Layer 3 of a small transformer language model trained on English Wikipedia (10 layers, counted from 0, width 128).
A neuron's activation on a vector x is GELU(weights . x + bias), where the dot is the dot product.

Input weights of the MLP neurons that the questions are about. A number n stands for (n - 128) times 0.0039.
n28 (bias -0.070): 99, 169, 129, 124, 126, 127, 142, 129, 79, 164, 108, 124, 58, 168, 90, 116, 199, 156, 131, 76, 149, 60, 81, 169, 158, 142, 44, 108, 126, 140, 165, 160, 58, 171, 94, 53, 143, 184, 121, 126, 115, 92, 135, 142, 146, 137, 110, 176, 93, 125, 171, 96, 142, 71, 139, 112, 90, 192, 148, 127, 87, 127, 175, 113, 134, 147, 97, 87, 150, 126, 172, 136, 188, 106, 83, 139, 155, 94, 83, 165, 149, 136, 154, 164, 120, 59, 42, 138, 124, 117, 184, 168, 166, 184, 117, 189, 156, 60, 160, 106, 99, 103, 123, 118, 136, 128, 185, 86, 153, 136, 161, 121, 164, 132, 147, 93, 147, 130, 171, 176, 151, 108, 94, 153, 111, 125, 138, 135
n76 (bias -0.057): 130, 93, 135, 129, 86, 121, 140, 205, 124, 144, 161, 116, 105, 96, 124, 144, 161, 141, 151, 153, 87, 145, 159, 123, 138, 146, 111, 116, 135, 135, 101, 120, 128, 130, 176, 120, 182, 125, 132, 208, 85, 130, 98, 105, 126, 163, 159, 146, 144, 179, 126, 84, 111, 162, 123, 119, 121, 145, 126, 139, 101, 99, 108, 133, 115, 119, 121, 86, 116, 127, 115, 164, 141, 126, 124, 137, 135, 169, 52, 114, 164, 143, 111, 96, 104, 78, 100, 134, 171, 181, 96, 123, 112, 146, 144, 159, 157, 181, 127, 92, 144, 149, 155, 157, 152, 118, 127, 128, 100, 142, 82, 129, 89, 98, 130, 146, 142, 144, 102, 102, 101, 107, 107, 121, 126, 164, 119, 173
n90 (bias -0.085): 146, 105, 111, 112, 94, 94, 130, 141, 108, 80, 210, 56, 116, 103, 124, 154, 130, 192, 151, 140, 119, 215, 123, 144, 141, 65, 140, 183, 147, 83, 144, 115, 93, 136, 145, 103, 166, 125, 205, 66, 132, 132, 44, 129, 128, 155, 160, 54, 89, 145, 67, 218, 179, 123, 93, 135, 154, 128, 160, 137, 156, 138, 52, 86, 113, 147, 160, 107, 73, 132, 138, 83, 118, 76, 125, 130, 118, 128, 149, 115, 126, 167, 140, 167, 140, 127, 112, 105, 123, 143, 156, 116, 140, 130, 130, 147, 146, 97, 157, 132, 85, 129, 232, 136, 165, 119, 141, 183, 64, 78, 148, 84, 178, 184, 80, 100, 189, 114, 146, 90, 110, 120, 86, 145, 160, 136, 151, 61
n133 (bias -0.040): 72, 127, 165, 161, 186, 150, 161, 28, 111, 205, 135, 117, 99, 130, 104, 123, 122, 163, 128, 119, 118, 154, 122, 76, 169, 120, 106, 175, 134, 134, 131, 167, 104, 73, 98, 104, 171, 104, 132, 137, 54, 139, 94, 112, 103, 184, 161, 75, 92, 93, 225, 138, 119, 76, 95, 86, 118, 110, 119, 152, 154, 106, 122, 126, 162, 159, 157, 133, 120, 78, 142, 147, 122, 114, 152, 108, 94, 197, 144, 162, 124, 128, 153, 146, 84, 143, 119, 194, 133, 165, 132, 120, 103, 98, 154, 126, 110, 139, 137, 118, 174, 170, 156, 87, 143, 84, 166, 93, 95, 115, 106, 91, 182, 119, 111, 173, 83, 119, 162, 76, 106, 164, 96, 131, 136, 128, 126, 166
n170 (bias -0.024): 119, 132, 127, 156, 123, 144, 112, 138, 107, 152, 134, 83, 99, 165, 168, 134, 104, 172, 115, 96, 88, 126, 160, 149, 142, 78, 120, 130, 180, 135, 114, 170, 75, 137, 154, 150, 99, 110, 139, 53, 155, 161, 127, 122, 104, 135, 114, 112, 191, 71, 156, 141, 146, 123, 135, 127, 94, 185, 115, 138, 181, 153, 135, 162, 130, 91, 149, 73, 116, 95, 78, 155, 93, 124, 142, 134, 127, 125, 179, 114, 136, 93, 130, 116, 74, 169, 146, 175, 85, 114, 113, 179, 130, 152, 162, 153, 213, 124, 111, 66, 155, 98, 114, 136, 155, 155, 129, 65, 143, 88, 157, 81, 67, 157, 121, 124, 98, 134, 116, 76, 73, 122, 172, 102, 142, 113, 122, 115
n196 (bias -0.063): 123, 156, 129, 113, 199, 143, 170, 122, 173, 138, 96, 116, 140, 156, 46, 111, 226, 92, 69, 117, 128, 127, 181, 140, 98, 66, 170, 142, 91, 142, 166, 115, 161, 102, 126, 146, 204, 182, 141, 56, 128, 168, 95, 98, 118, 129, 61, 110, 188, 98, 67, 204, 101, 90, 153, 101, 119, 134, 90, 130, 120, 123, 155, 101, 135, 148, 108, 61, 145, 125, 141, 71, 42, 78, 134, 159, 132, 173, 72, 139, 115, 211, 130, 149, 159, 188, 156, 101, 110, 130, 148, 182, 128, 90, 159, 155, 64, 149, 137, 163, 204, 139, 165, 145, 101, 137, 95, 118, 88, 167, 140, 53, 133, 34, 182, 127, 108, 138, 95, 125, 136, 106, 164, 167, 167, 92, 64, 97
n208 (bias -0.041): 151, 121, 178, 177, 125, 171, 102, 111, 121, 94, 80, 107, 120, 121, 45, 155, 117, 119, 109, 69, 149, 110, 110, 115, 141, 102, 143, 179, 149, 104, 194, 113, 91, 55, 90, 120, 118, 130, 117, 131, 75, 126, 78, 169, 154, 141, 124, 172, 72, 121, 75, 177, 121, 119, 125, 125, 127, 122, 87, 75, 179, 174, 85, 97, 179, 144, 84, 77, 150, 108, 93, 168, 176, 114, 117, 141, 130, 163, 136, 136, 156, 98, 176, 152, 154, 183, 116, 186, 62, 103, 219, 118, 209, 105, 178, 120, 200, 121, 156, 99, 96, 126, 130, 100, 131, 163, 103, 158, 108, 85, 155, 134, 136, 115, 188, 152, 88, 185, 134, 103, 86, 93, 207, 147, 92, 141, 166, 100
n211 (bias -0.036): 124, 124, 142, 74, 172, 147, 148, 172, 92, 147, 108, 141, 108, 171, 97, 130, 128, 130, 162, 182, 111, 95, 136, 167, 139, 66, 142, 141, 170, 100, 97, 163, 179, 170, 165, 136, 84, 155, 152, 122, 152, 182, 140, 144, 108, 117, 104, 98, 153, 94, 68, 140, 153, 150, 125, 206, 95, 130, 126, 97, 79, 80, 90, 129, 114, 166, 98, 148, 161, 126, 160, 151, 100, 72, 130, 163, 137, 88, 151, 78, 187, 193, 105, 93, 125, 138, 165, 112, 134, 133, 128, 86, 131, 115, 121, 166, 118, 135, 95, 84, 128, 107, 134, 134, 130, 162, 133, 168, 142, 159, 106, 144, 113, 47, 145, 112, 158, 139, 118, 130, 85, 131, 152, 159, 77, 101, 101, 72
n244 (bias -0.060): 72, 118, 156, 151, 167, 158, 91, 164, 121, 145, 154, 53, 128, 152, 122, 158, 112, 96, 140, 130, 72, 197, 120, 206, 116, 114, 98, 145, 162, 132, 128, 95, 114, 145, 228, 93, 118, 191, 119, 109, 99, 152, 72, 125, 110, 105, 125, 167, 156, 158, 155, 100, 87, 151, 133, 216, 108, 145, 105, 137, 112, 142, 140, 72, 54, 127, 91, 141, 113, 94, 79, 76, 160, 171, 160, 98, 148, 115, 66, 124, 156, 60, 161, 175, 187, 122, 139, 170, 87, 115, 103, 96, 168, 138, 100, 102, 164, 127, 147, 141, 130, 114, 139, 139, 124, 147, 139, 85, 122, 138, 91, 124, 125, 162, 119, 74, 79, 156, 131, 122, 113, 54, 148, 179, 160, 82, 100, 83
n268 (bias -0.073): 183, 144, 141, 207, 97, 94, 144, 136, 88, 129, 134, 134, 90, 105, 122, 138, 95, 131, 172, 92, 115, 185, 99, 180, 140, 134, 161, 52, 115, 94, 127, 115, 154, 129, 96, 91, 114, 131, 104, 139, 108, 139, 128, 88, 69, 115, 187, 160, 130, 38, 132, 149, 201, 168, 124, 106, 135, 99, 154, 78, 99, 105, 119, 143, 143, 145, 140, 145, 135, 158, 59, 121, 126, 115, 64, 110, 198, 193, 167, 103, 185, 153, 153, 167, 134, 112, 161, 146, 120, 106, 104, 159, 101, 70, 119, 125, 139, 135, 75, 78, 126, 95, 94, 92, 156, 161, 158, 100, 120, 95, 113, 167, 164, 142, 148, 133, 121, 156, 166, 134, 128, 166, 149, 115, 95, 123, 101, 128
n280 (bias -0.080): 130, 127, 166, 86, 135, 128, 155, 107, 166, 146, 171, 116, 125, 139, 155, 129, 158, 115, 120, 149, 112, 157, 179, 151, 170, 136, 169, 96, 184, 133, 142, 88, 162, 104, 81, 61, 160, 107, 117, 118, 7, 95, 42, 156, 102, 165, 129, 89, 170, 98, 122, 77, 168, 142, 121, 155, 139, 142, 172, 144, 193, 146, 126, 117, 138, 85, 121, 134, 173, 90, 110, 91, 156, 120, 64, 118, 115, 82, 163, 100, 85, 109, 119, 155, 158, 104, 144, 101, 167, 111, 119, 165, 121, 95, 94, 160, 106, 138, 85, 162, 106, 100, 172, 154, 138, 140, 165, 116, 134, 93, 185, 140, 171, 154, 73, 111, 89, 108, 148, 175, 162, 85, 130, 129, 145, 118, 88, 151
n300 (bias -0.073): 118, 108, 186, 123, 166, 170, 111, 130, 120, 148, 186, 103, 107, 116, 75, 93, 154, 157, 119, 93, 111, 77, 205, 119, 147, 149, 157, 123, 126, 160, 97, 24, 71, 91, 93, 150, 142, 176, 122, 158, 98, 61, 148, 84, 136, 98, 117, 150, 109, 91, 147, 84, 136, 124, 118, 93, 76, 99, 104, 158, 167, 121, 149, 89, 93, 184, 123, 93, 49, 144, 133, 108, 159, 144, 147, 144, 68, 107, 128, 86, 121, 118, 168, 155, 114, 103, 88, 130, 163, 123, 139, 197, 106, 98, 152, 152, 158, 121, 173, 140, 124, 145, 181, 127, 148, 166, 120, 162, 136, 130, 138, 124, 185, 120, 149, 169, 106, 144, 222, 127, 106, 162, 140, 167, 134, 169, 74, 152
n323 (bias -0.063): 122, 142, 152, 132, 124, 161, 168, 147, 82, 169, 126, 119, 202, 127, 89, 84, 136, 134, 158, 102, 118, 92, 189, 90, 192, 131, 168, 176, 81, 103, 71, 227, 118, 156, 131, 101, 131, 102, 132, 172, 164, 166, 96, 147, 106, 122, 117, 178, 114, 168, 168, 153, 152, 57, 135, 157, 145, 185, 102, 126, 133, 137, 91, 93, 154, 134, 162, 132, 106, 108, 176, 131, 56, 125, 129, 100, 52, 78, 102, 166, 83, 174, 126, 182, 97, 105, 137, 158, 137, 121, 159, 200, 171, 128, 206, 96, 122, 96, 152, 150, 106, 116, 97, 91, 113, 111, 105, 141, 144, 74, 136, 131, 117, 77, 146, 141, 76, 115, 139, 127, 130, 126, 112, 154, 134, 121, 54, 77
n423 (bias -0.058): 101, 214, 167, 108, 159, 99, 148, 135, 123, 86, 103, 128, 83, 123, 88, 168, 132, 129, 162, 119, 161, 155, 147, 176, 148, 170, 139, 219, 130, 146, 124, 164, 134, 115, 174, 174, 108, 163, 107, 93, 119, 80, 110, 201, 86, 139, 120, 123, 91, 165, 125, 95, 98, 126, 138, 126, 132, 159, 176, 118, 126, 164, 146, 186, 146, 80, 84, 148, 127, 144, 142, 77, 94, 57, 113, 135, 73, 93, 140, 97, 134, 142, 128, 98, 73, 118, 145, 104, 124, 138, 138, 106, 82, 117, 97, 141, 128, 96, 146, 145, 138, 153, 124, 114, 110, 166, 127, 124, 80, 34, 103, 129, 153, 193, 147, 66, 116, 131, 159, 99, 181, 163, 64, 120, 52, 125, 157, 144
n427 (bias -0.058): 111, 82, 118, 136, 108, 100, 108, 67, 192, 127, 161, 128, 101, 185, 114, 126, 146, 138, 205, 94, 100, 133, 130, 144, 121, 134, 148, 144, 145, 94, 155, 76, 139, 175, 97, 92, 35, 85, 171, 119, 82, 122, 120, 123, 118, 140, 97, 145, 151, 95, 146, 98, 135, 34, 155, 154, 187, 105, 98, 111, 94, 107, 137, 100, 157, 108, 138, 117, 158, 130, 171, 75, 148, 116, 170, 80, 102, 172, 120, 186, 119, 131, 121, 139, 85, 129, 165, 160, 117, 157, 194, 106, 184, 108, 136, 146, 173, 107, 169, 172, 105, 147, 111, 63, 15, 123, 149, 120, 83, 132, 111, 146, 140, 105, 229, 109, 72, 181, 174, 131, 198, 105, 34, 119, 198, 154, 98, 145
n472 (bias -0.035): 86, 141, 124, 93, 46, 138, 116, 148, 111, 92, 71, 112, 75, 175, 89, 124, 208, 107, 169, 130, 141, 138, 102, 113, 141, 178, 114, 162, 145, 97, 90, 57, 142, 170, 117, 84, 125, 127, 129, 97, 147, 107, 136, 177, 160, 140, 157, 146, 148, 112, 138, 191, 129, 108, 178, 101, 88, 94, 190, 72, 123, 140, 181, 159, 120, 100, 105, 122, 157, 165, 100, 148, 152, 124, 98, 125, 71, 140, 121, 171, 51, 158, 114, 136, 142, 78, 139, 176, 101, 138, 174, 110, 135, 139, 152, 123, 148, 62, 127, 119, 130, 137, 95, 147, 147, 158, 109, 93, 141, 145, 103, 111, 98, 170, 85, 76, 128, 189, 97, 157, 143, 157, 145, 117, 118, 81, 162, 187
n550 (bias -0.034): 151, 143, 132, 114, 97, 150, 97, 77, 121, 157, 103, 180, 182, 148, 121, 132, 103, 94, 146, 161, 134, 87, 86, 131, 74, 112, 112, 108, 145, 116, 182, 122, 142, 132, 120, 153, 112, 185, 94, 120, 144, 141, 163, 125, 141, 116, 153, 151, 117, 125, 74, 121, 99, 105, 154, 128, 124, 90, 143, 107, 159, 129, 51, 158, 131, 152, 125, 157, 136, 93, 183, 167, 80, 152, 117, 104, 74, 174, 116, 64, 195, 154, 195, 119, 138, 117, 110, 127, 151, 147, 69, 124, 110, 153, 176, 101, 160, 124, 109, 135, 108, 96, 115, 137, 107, 101, 185, 139, 85, 89, 124, 118, 122, 165, 184, 166, 65, 116, 114, 112, 152, 85, 148, 152, 98, 152, 84, 180
n612 (bias -0.066): 168, 138, 82, 124, 103, 109, 47, 139, 138, 110, 182, 143, 179, 84, 144, 116, 135, 122, 154, 125, 103, 95, 95, 180, 140, 169, 134, 117, 147, 124, 84, 127, 98, 135, 128, 159, 150, 156, 134, 87, 80, 108, 97, 154, 88, 153, 106, 99, 133, 81, 137, 125, 140, 166, 184, 166, 102, 73, 120, 76, 121, 123, 117, 94, 112, 102, 158, 101, 215, 203, 84, 121, 118, 146, 148, 99, 56, 147, 173, 175, 158, 93, 155, 63, 98, 138, 75, 74, 113, 98, 162, 145, 130, 80, 95, 134, 156, 128, 208, 184, 145, 154, 87, 50, 149, 134, 139, 96, 93, 167, 174, 129, 200, 160, 128, 167, 146, 195, 149, 163, 90, 126, 139, 117, 102, 177, 96, 163
n719 (bias -0.088): 117, 102, 183, 134, 200, 144, 90, 94, 144, 137, 60, 107, 102, 155, 104, 91, 104, 180, 59, 186, 127, 72, 146, 86, 191, 94, 181, 120, 113, 119, 83, 110, 167, 142, 108, 183, 83, 85, 134, 99, 148, 180, 148, 99, 54, 202, 71, 107, 152, 153, 110, 170, 173, 127, 85, 150, 149, 137, 134, 160, 76, 78, 166, 177, 100, 145, 104, 173, 91, 107, 117, 137, 111, 114, 154, 84, 157, 84, 92, 117, 146, 178, 166, 125, 163, 104, 156, 147, 178, 140, 134, 151, 162, 149, 116, 129, 166, 67, 97, 114, 154, 127, 109, 114, 86, 142, 106, 162, 189, 149, 89, 79, 59, 134, 49, 143, 179, 102, 156, 136, 140, 125, 145, 156, 155, 122, 76, 84

Each question shows a token from some text and the vector x that enters the MLP there. A number n stands for (n - 128) times 0.044.

" re": 159, 151, 157, 92, 142, 87, 109, 128, 139, 114, 132, 143, 95, 131, 146, 82, 131, 136, 151, 142, 185, 168, 160, 93, 83, 133, 118, 128, 122, 159, 115, 154, 73, 140, 110, 109, 105, 129, 149, 115, 138, 106, 108, 110, 131, 149, 133, 128, 80, 117, 179, 99, 111, 152, 142, 198, 100, 125, 88, 152, 128, 119, 157, 126, 92, 133, 100, 142, 144, 158, 129, 105, 131, 175, 129, 181, 179, 191, 100, 144, 111, 114, 155, 143, 122, 129, 141, 139, 121, 109, 109, 114, 93, 87, 118, 143, 130, 145, 151, 140, 54, 156, 118, 169, 119, 105, 112, 132, 133, 95, 97, 175, 96, 148, 147, 129, 155, 133, 39, 148, 95, 110, 187, 110, 122, 119, 127, 142
Which neuron fires most, and how strongly? n244, at about 1.7

"ar": 146, 152, 143, 102, 152, 130, 127, 133, 107, 114, 113, 113, 96, 123, 138, 113, 138, 126, 134, 135, 198, 168, 149, 63, 101, 105, 155, 145, 138, 175, 122, 133, 79, 130, 99, 135, 101, 122, 164, 137, 147, 82, 160, 89, 140, 145, 113, 107, 119, 95, 131, 102, 113, 156, 147, 156, 128, 143, 112, 190, 135, 114, 136, 129, 121, 133, 89, 173, 121, 107, 123, 118, 116, 152, 134, 168, 198, 194, 96, 131, 106, 119, 163, 126, 140, 126, 150, 109, 71, 101, 119, 134, 108, 76, 112, 112, 113, 163, 150, 121, 66, 131, 144, 177, 129, 98, 98, 139, 149, 77, 132, 174, 99, 150, 104, 144, 146, 114, 84, 173, 107, 125, 183, 120, 156, 141, 105, 137
Which neuron fires most, and how strongly? n300, at about 0.46

" the": 151, 162, 133, 105, 134, 99, 113, 137, 145, 115, 112, 121, 124, 143, 142, 67, 120, 137, 146, 165, 177, 155, 174, 80, 96, 132, 113, 139, 145, 147, 86, 167, 71, 131, 117, 129, 99, 128, 123, 143, 116, 110, 153, 109, 138, 142, 118, 105, 82, 103, 153, 104, 121, 142, 157, 178, 128, 101, 129, 197, 132, 124, 134, 98, 128, 139, 107, 160, 146, 138, 138, 96, 112, 104, 113, 173, 179, 180, 107, 146, 103, 153, 155, 137, 142, 134, 129, 110, 109, 105, 122, 128, 90, 81, 136, 117, 127, 129, 201, 143, 75, 167, 103, 160, 94, 89, 117, 153, 153, 94, 120, 179, 109, 129, 129, 130, 164, 103, 65, 156, 99, 113, 172, 111, 154, 102, 110, 122
Which neuron lights up most? n323

" (": 154, 160, 135, 105, 160, 120, 135, 128, 140, 124, 119, 137, 109, 145, 154, 109, 118, 144, 157, 172, 167, 169, 130, 65, 102, 139, 131, 137, 102, 166, 79, 137, 84, 132, 117, 115, 64, 128, 190, 136, 115, 96, 134, 130, 123, 157, 165, 130, 101, 90, 163, 87, 117, 123, 129, 170, 122, 123, 80, 133, 113, 112, 141, 111, 113, 122, 122, 174, 150, 144, 142, 109, 130, 130, 104, 161, 181, 176, 116, 161, 119, 136, 135, 123, 79, 148, 107, 106, 119, 107, 104, 147, 93, 94, 145, 118, 105, 174, 164, 129, 63, 149, 131, 168, 114, 103, 128, 139, 139, 85, 135, 139, 78, 149, 147, 121, 168, 89, 63, 152, 109, 148, 166, 106, 141, 114, 131, 138
Which neuron lights up most? n133

"an": 129, 151, 138, 93, 144, 141, 115, 124, 109, 118, 119, 128, 106, 140, 152, 70, 142, 148, 141, 145, 159, 151, 188, 73, 99, 101, 141, 135, 144, 163, 115, 144, 81, 152, 71, 122, 84, 127, 159, 139, 125, 86, 184, 114, 148, 155, 150, 145, 110, 96, 141, 115, 117, 132, 147, 165, 132, 149, 112, 178, 131, 126, 118, 86, 130, 140, 127, 153, 147, 123, 122, 107, 126, 157, 137, 156, 180, 179, 105, 132, 100, 98, 150, 113, 104, 134, 115, 90, 81, 105, 103, 114, 104, 79, 132, 117, 104, 152, 153, 130, 52, 153, 145, 180, 95, 128, 109, 135, 162, 78, 151, 160, 106, 140, 113, 123, 150, 98, 64, 170, 105, 135, 166, 111, 154, 154, 151, 151
Which neuron lights up most? n300

" de": 128, 151, 138, 104, 146, 113, 108, 159, 117, 131, 110, 159, 110, 152, 173, 84, 123, 142, 158, 187, 144, 137, 142, 77, 115, 132, 118, 123, 138, 151, 109, 174, 43, 162, 113, 132, 113, 130, 178, 136, 138, 91, 106, 111, 135, 137, 116, 125, 83, 112, 152, 96, 109, 136, 153, 184, 117, 107, 110, 162, 137, 119, 150, 109, 122, 141, 95, 150, 148, 158, 148, 99, 123, 155, 117, 143, 171, 175, 103, 154, 140, 131, 138, 123, 122, 133, 132, 126, 104, 115, 99, 111, 84, 105, 129, 112, 106, 148, 136, 133, 67, 149, 120, 170, 89, 131, 102, 130, 150, 94, 120, 171, 88, 165, 134, 111, 169, 113, 29, 161, 76, 116, 185, 129, 143, 126, 132, 132
Which three neurons fire most, strongest first? n211, n244, n76

" gene": 172, 135, 146, 126, 145, 105, 101, 137, 64, 127, 110, 104, 77, 147, 139, 76, 120, 127, 141, 179, 143, 167, 145, 61, 95, 147, 150, 126, 140, 158, 99, 161, 68, 100, 107, 109, 99, 129, 160, 134, 111, 121, 161, 95, 150, 130, 116, 122, 85, 94, 132, 99, 132, 142, 159, 161, 123, 105, 141, 177, 129, 115, 147, 108, 123, 136, 87, 147, 130, 127, 172, 126, 98, 151, 135, 155, 176, 157, 96, 193, 136, 99, 132, 128, 152, 143, 125, 120, 118, 120, 135, 143, 88, 112, 144, 104, 109, 127, 147, 150, 78, 169, 133, 176, 127, 98, 116, 152, 132, 84, 135, 124, 128, 145, 147, 141, 133, 121, 54, 176, 92, 107, 170, 98, 163, 127, 127, 138
Which neuron lights up most? n300

" Di": 144, 154, 143, 120, 141, 127, 135, 122, 147, 115, 96, 163, 79, 137, 160, 96, 100, 133, 131, 154, 171, 157, 145, 65, 102, 129, 147, 104, 146, 174, 77, 131, 65, 120, 72, 120, 92, 130, 134, 130, 115, 102, 135, 98, 118, 130, 120, 139, 112, 106, 165, 105, 138, 128, 135, 167, 112, 106, 122, 166, 113, 138, 133, 78, 121, 148, 126, 184, 131, 134, 156, 104, 89, 149, 133, 131, 182, 190, 123, 181, 99, 101, 141, 130, 131, 158, 149, 133, 107, 104, 97, 112, 85, 97, 143, 122, 132, 146, 127, 154, 30, 146, 149, 164, 118, 128, 106, 137, 157, 83, 162, 150, 115, 120, 144, 128, 148, 108, 43, 163, 121, 158, 163, 111, 167, 134, 132, 148
Which three neurons fire most, strongest first? n280, n268, n133

" Man": 157, 132, 121, 90, 155, 110, 133, 109, 113, 128, 113, 134, 92, 156, 144, 58, 139, 160, 132, 184, 163, 119, 161, 80, 96, 124, 150, 128, 146, 144, 88, 155, 67, 136, 70, 117, 125, 105, 155, 121, 119, 97, 161, 105, 120, 138, 134, 111, 94, 90, 164, 113, 103, 151, 117, 184, 125, 144, 122, 180, 114, 167, 128, 99, 109, 130, 142, 162, 155, 141, 131, 107, 117, 118, 122, 135, 178, 165, 115, 140, 113, 106, 152, 150, 137, 153, 126, 100, 108, 83, 103, 115, 121, 81, 152, 101, 113, 158, 157, 132, 84, 152, 129, 183, 110, 120, 130, 122, 152, 97, 133, 170, 127, 147, 125, 132, 159, 102, 67, 186, 97, 117, 154, 81, 141, 149, 121, 156
Which neuron lights up most? n280

"c": 147, 160, 134, 117, 137, 129, 125, 119, 118, 112, 128, 105, 110, 156, 156, 95, 144, 136, 148, 156, 168, 150, 166, 85, 82, 133, 137, 117, 130, 200, 88, 156, 70, 125, 105, 120, 80, 131, 166, 170, 141, 91, 140, 137, 176, 151, 145, 104, 80, 101, 132, 87, 100, 158, 128, 193, 78, 120, 122, 139, 124, 110, 123, 122, 127, 123, 82, 157, 123, 143, 109, 96, 117, 162, 140, 150, 173, 184, 97, 157, 115, 120, 136, 119, 123, 147, 138, 103, 89, 120, 90, 126, 93, 70, 139, 138, 111, 131, 165, 135, 55, 147, 158, 153, 116, 123, 104, 151, 137, 83, 128, 180, 123, 125, 113, 126, 153, 144, 78, 140, 132, 118, 189, 109, 151, 155, 138, 143
Which neuron fires most, and how strongly? n300, at about 0.85

"t": 140, 163, 153, 113, 133, 104, 120, 138, 155, 70, 129, 105, 84, 140, 135, 101, 117, 144, 136, 175, 164, 153, 162, 52, 81, 111, 145, 136, 128, 168, 109, 166, 81, 129, 110, 113, 83, 146, 170, 145, 114, 98, 163, 122, 163, 148, 158, 117, 77, 136, 146, 102, 117, 156, 144, 153, 76, 135, 121, 172, 128, 113, 138, 128, 133, 132, 100, 163, 142, 130, 119, 103, 111, 122, 134, 136, 168, 141, 91, 156, 114, 144, 133, 130, 129, 132, 111, 109, 92, 130, 125, 117, 95, 88, 152, 110, 95, 142, 171, 161, 44, 162, 153, 174, 115, 112, 141, 141, 137, 81, 135, 182, 121, 129, 121, 127, 154, 114, 68, 132, 104, 105, 194, 96, 148, 134, 145, 125
The two highest activations, in order: n90, n423

",": 149, 165, 139, 95, 166, 97, 102, 132, 121, 111, 128, 123, 107, 138, 145, 112, 136, 135, 163, 169, 182, 135, 150, 72, 117, 135, 117, 114, 155, 143, 92, 162, 75, 157, 144, 126, 80, 125, 157, 116, 140, 117, 145, 126, 144, 147, 129, 119, 73, 79, 151, 94, 110, 122, 112, 160, 118, 134, 118, 142, 113, 117, 148, 125, 135, 116, 109, 163, 128, 137, 119, 98, 105, 147, 121, 195, 159, 173, 92, 124, 121, 137, 139, 134, 111, 146, 124, 103, 115, 91, 109, 126, 90, 91, 153, 113, 118, 144, 191, 150, 76, 148, 122, 161, 115, 98, 138, 149, 131, 78, 162, 160, 95, 137, 130, 145, 153, 106, 65, 163, 109, 132, 183, 96, 151, 111, 121, 158
Which neuron lights up most? n423

"ir": 132, 127, 130, 104, 149, 134, 138, 147, 117, 126, 111, 150, 80, 153, 140, 75, 102, 149, 151, 159, 166, 143, 170, 63, 99, 126, 139, 129, 127, 138, 92, 151, 89, 112, 82, 121, 77, 109, 190, 124, 158, 103, 147, 140, 140, 131, 107, 111, 104, 86, 142, 110, 117, 113, 152, 182, 105, 125, 134, 176, 128, 113, 163, 109, 131, 122, 137, 141, 142, 141, 142, 122, 97, 133, 161, 166, 170, 186, 102, 158, 124, 108, 147, 135, 128, 135, 142, 68, 60, 105, 120, 121, 109, 71, 121, 142, 106, 158, 158, 111, 60, 126, 142, 161, 140, 109, 121, 148, 129, 82, 130, 198, 93, 151, 125, 131, 166, 111, 84, 158, 96, 118, 164, 137, 154, 152, 136, 142
Which neuron lights up most? n211

" of": 142, 153, 155, 107, 158, 124, 126, 141, 157, 109, 103, 128, 94, 157, 143, 95, 122, 111, 134, 180, 154, 167, 175, 75, 108, 112, 95, 141, 137, 157, 109, 154, 68, 139, 110, 124, 92, 138, 165, 102, 116, 91, 159, 138, 121, 173, 125, 127, 86, 100, 155, 115, 92, 122, 142, 182, 125, 128, 112, 154, 119, 113, 139, 129, 148, 121, 89, 163, 146, 144, 141, 119, 104, 132, 144, 165, 176, 147, 108, 146, 123, 134, 130, 152, 90, 135, 124, 91, 118, 102, 107, 121, 110, 101, 109, 104, 99, 153, 172, 174, 70, 148, 127, 161, 115, 101, 114, 131, 127, 84, 122, 154, 112, 143, 125, 107, 171, 120, 47, 155, 108, 115, 184, 118, 156, 149, 113, 130
Which neuron fires most, and how strongly? n423, at about 1.1

"ra": 143, 157, 142, 111, 137, 152, 125, 139, 126, 130, 111, 140, 106, 140, 175, 87, 123, 153, 158, 173, 169, 119, 151, 67, 64, 107, 140, 111, 131, 168, 110, 156, 92, 121, 116, 121, 64, 138, 193, 123, 144, 85, 149, 125, 132, 162, 122, 128, 125, 93, 143, 125, 103, 135, 137, 157, 118, 135, 132, 175, 104, 120, 140, 133, 117, 146, 123, 152, 143, 103, 144, 120, 126, 156, 143, 156, 173, 179, 108, 131, 107, 118, 144, 140, 101, 121, 131, 107, 58, 93, 115, 116, 104, 84, 146, 110, 143, 158, 148, 138, 74, 130, 119, 182, 87, 111, 119, 145, 164, 81, 115, 183, 81, 130, 123, 154, 156, 87, 38, 164, 100, 112, 177, 114, 122, 141, 150, 147
Which three neurons fire most, strongest first? n170, n550, n211

" ": 132, 161, 142, 117, 140, 134, 105, 117, 125, 120, 124, 143, 90, 122, 148, 94, 129, 141, 147, 177, 170, 150, 147, 70, 107, 132, 135, 152, 120, 175, 108, 162, 76, 131, 95, 104, 85, 139, 168, 140, 121, 101, 158, 122, 136, 182, 126, 117, 86, 79, 151, 109, 107, 135, 123, 160, 112, 136, 87, 153, 130, 113, 144, 127, 132, 127, 123, 147, 146, 141, 152, 112, 116, 164, 116, 164, 186, 185, 88, 177, 105, 132, 147, 130, 93, 131, 120, 121, 88, 76, 98, 152, 85, 105, 142, 135, 110, 122, 155, 128, 49, 152, 139, 176, 124, 140, 129, 135, 130, 84, 127, 143, 109, 132, 123, 118, 166, 111, 53, 160, 98, 139, 187, 109, 168, 107, 113, 143
Which three neurons fire most, strongest first? n133, n28, n170

" form": 164, 125, 132, 111, 146, 118, 113, 122, 128, 123, 134, 119, 99, 157, 151, 96, 129, 136, 168, 158, 173, 184, 140, 88, 80, 142, 100, 124, 141, 187, 85, 157, 71, 133, 112, 101, 85, 117, 163, 127, 130, 132, 114, 95, 128, 151, 133, 136, 85, 129, 168, 104, 89, 137, 123, 185, 91, 114, 92, 167, 152, 135, 163, 116, 120, 143, 98, 136, 139, 145, 134, 132, 110, 160, 137, 170, 173, 171, 97, 145, 108, 102, 153, 132, 127, 136, 130, 127, 112, 121, 85, 135, 98, 100, 139, 122, 100, 133, 143, 146, 84, 160, 119, 152, 115, 79, 138, 139, 161, 91, 124, 152, 121, 151, 151, 163, 139, 116, 31, 170, 106, 75, 171, 74, 143, 144, 119, 137
Which neuron fires most, and how strongly? n244, at about 1.5

"low": 135, 132, 116, 96, 134, 123, 131, 125, 115, 121, 117, 118, 81, 138, 139, 141, 100, 112, 149, 134, 186, 173, 160, 73, 107, 117, 116, 156, 176, 166, 111, 130, 103, 110, 89, 125, 92, 118, 175, 127, 144, 135, 160, 101, 123, 165, 119, 139, 83, 101, 128, 124, 122, 138, 138, 189, 134, 113, 137, 191, 116, 110, 166, 136, 106, 145, 96, 156, 151, 134, 146, 109, 112, 141, 164, 164, 192, 168, 94, 124, 119, 122, 151, 107, 137, 145, 128, 111, 77, 97, 110, 143, 116, 85, 135, 119, 126, 163, 146, 148, 50, 144, 142, 169, 109, 84, 107, 138, 158, 81, 126, 154, 102, 139, 115, 133, 160, 96, 49, 163, 95, 148, 171, 91, 135, 135, 122, 146
The two highest activations, in order: n719, n211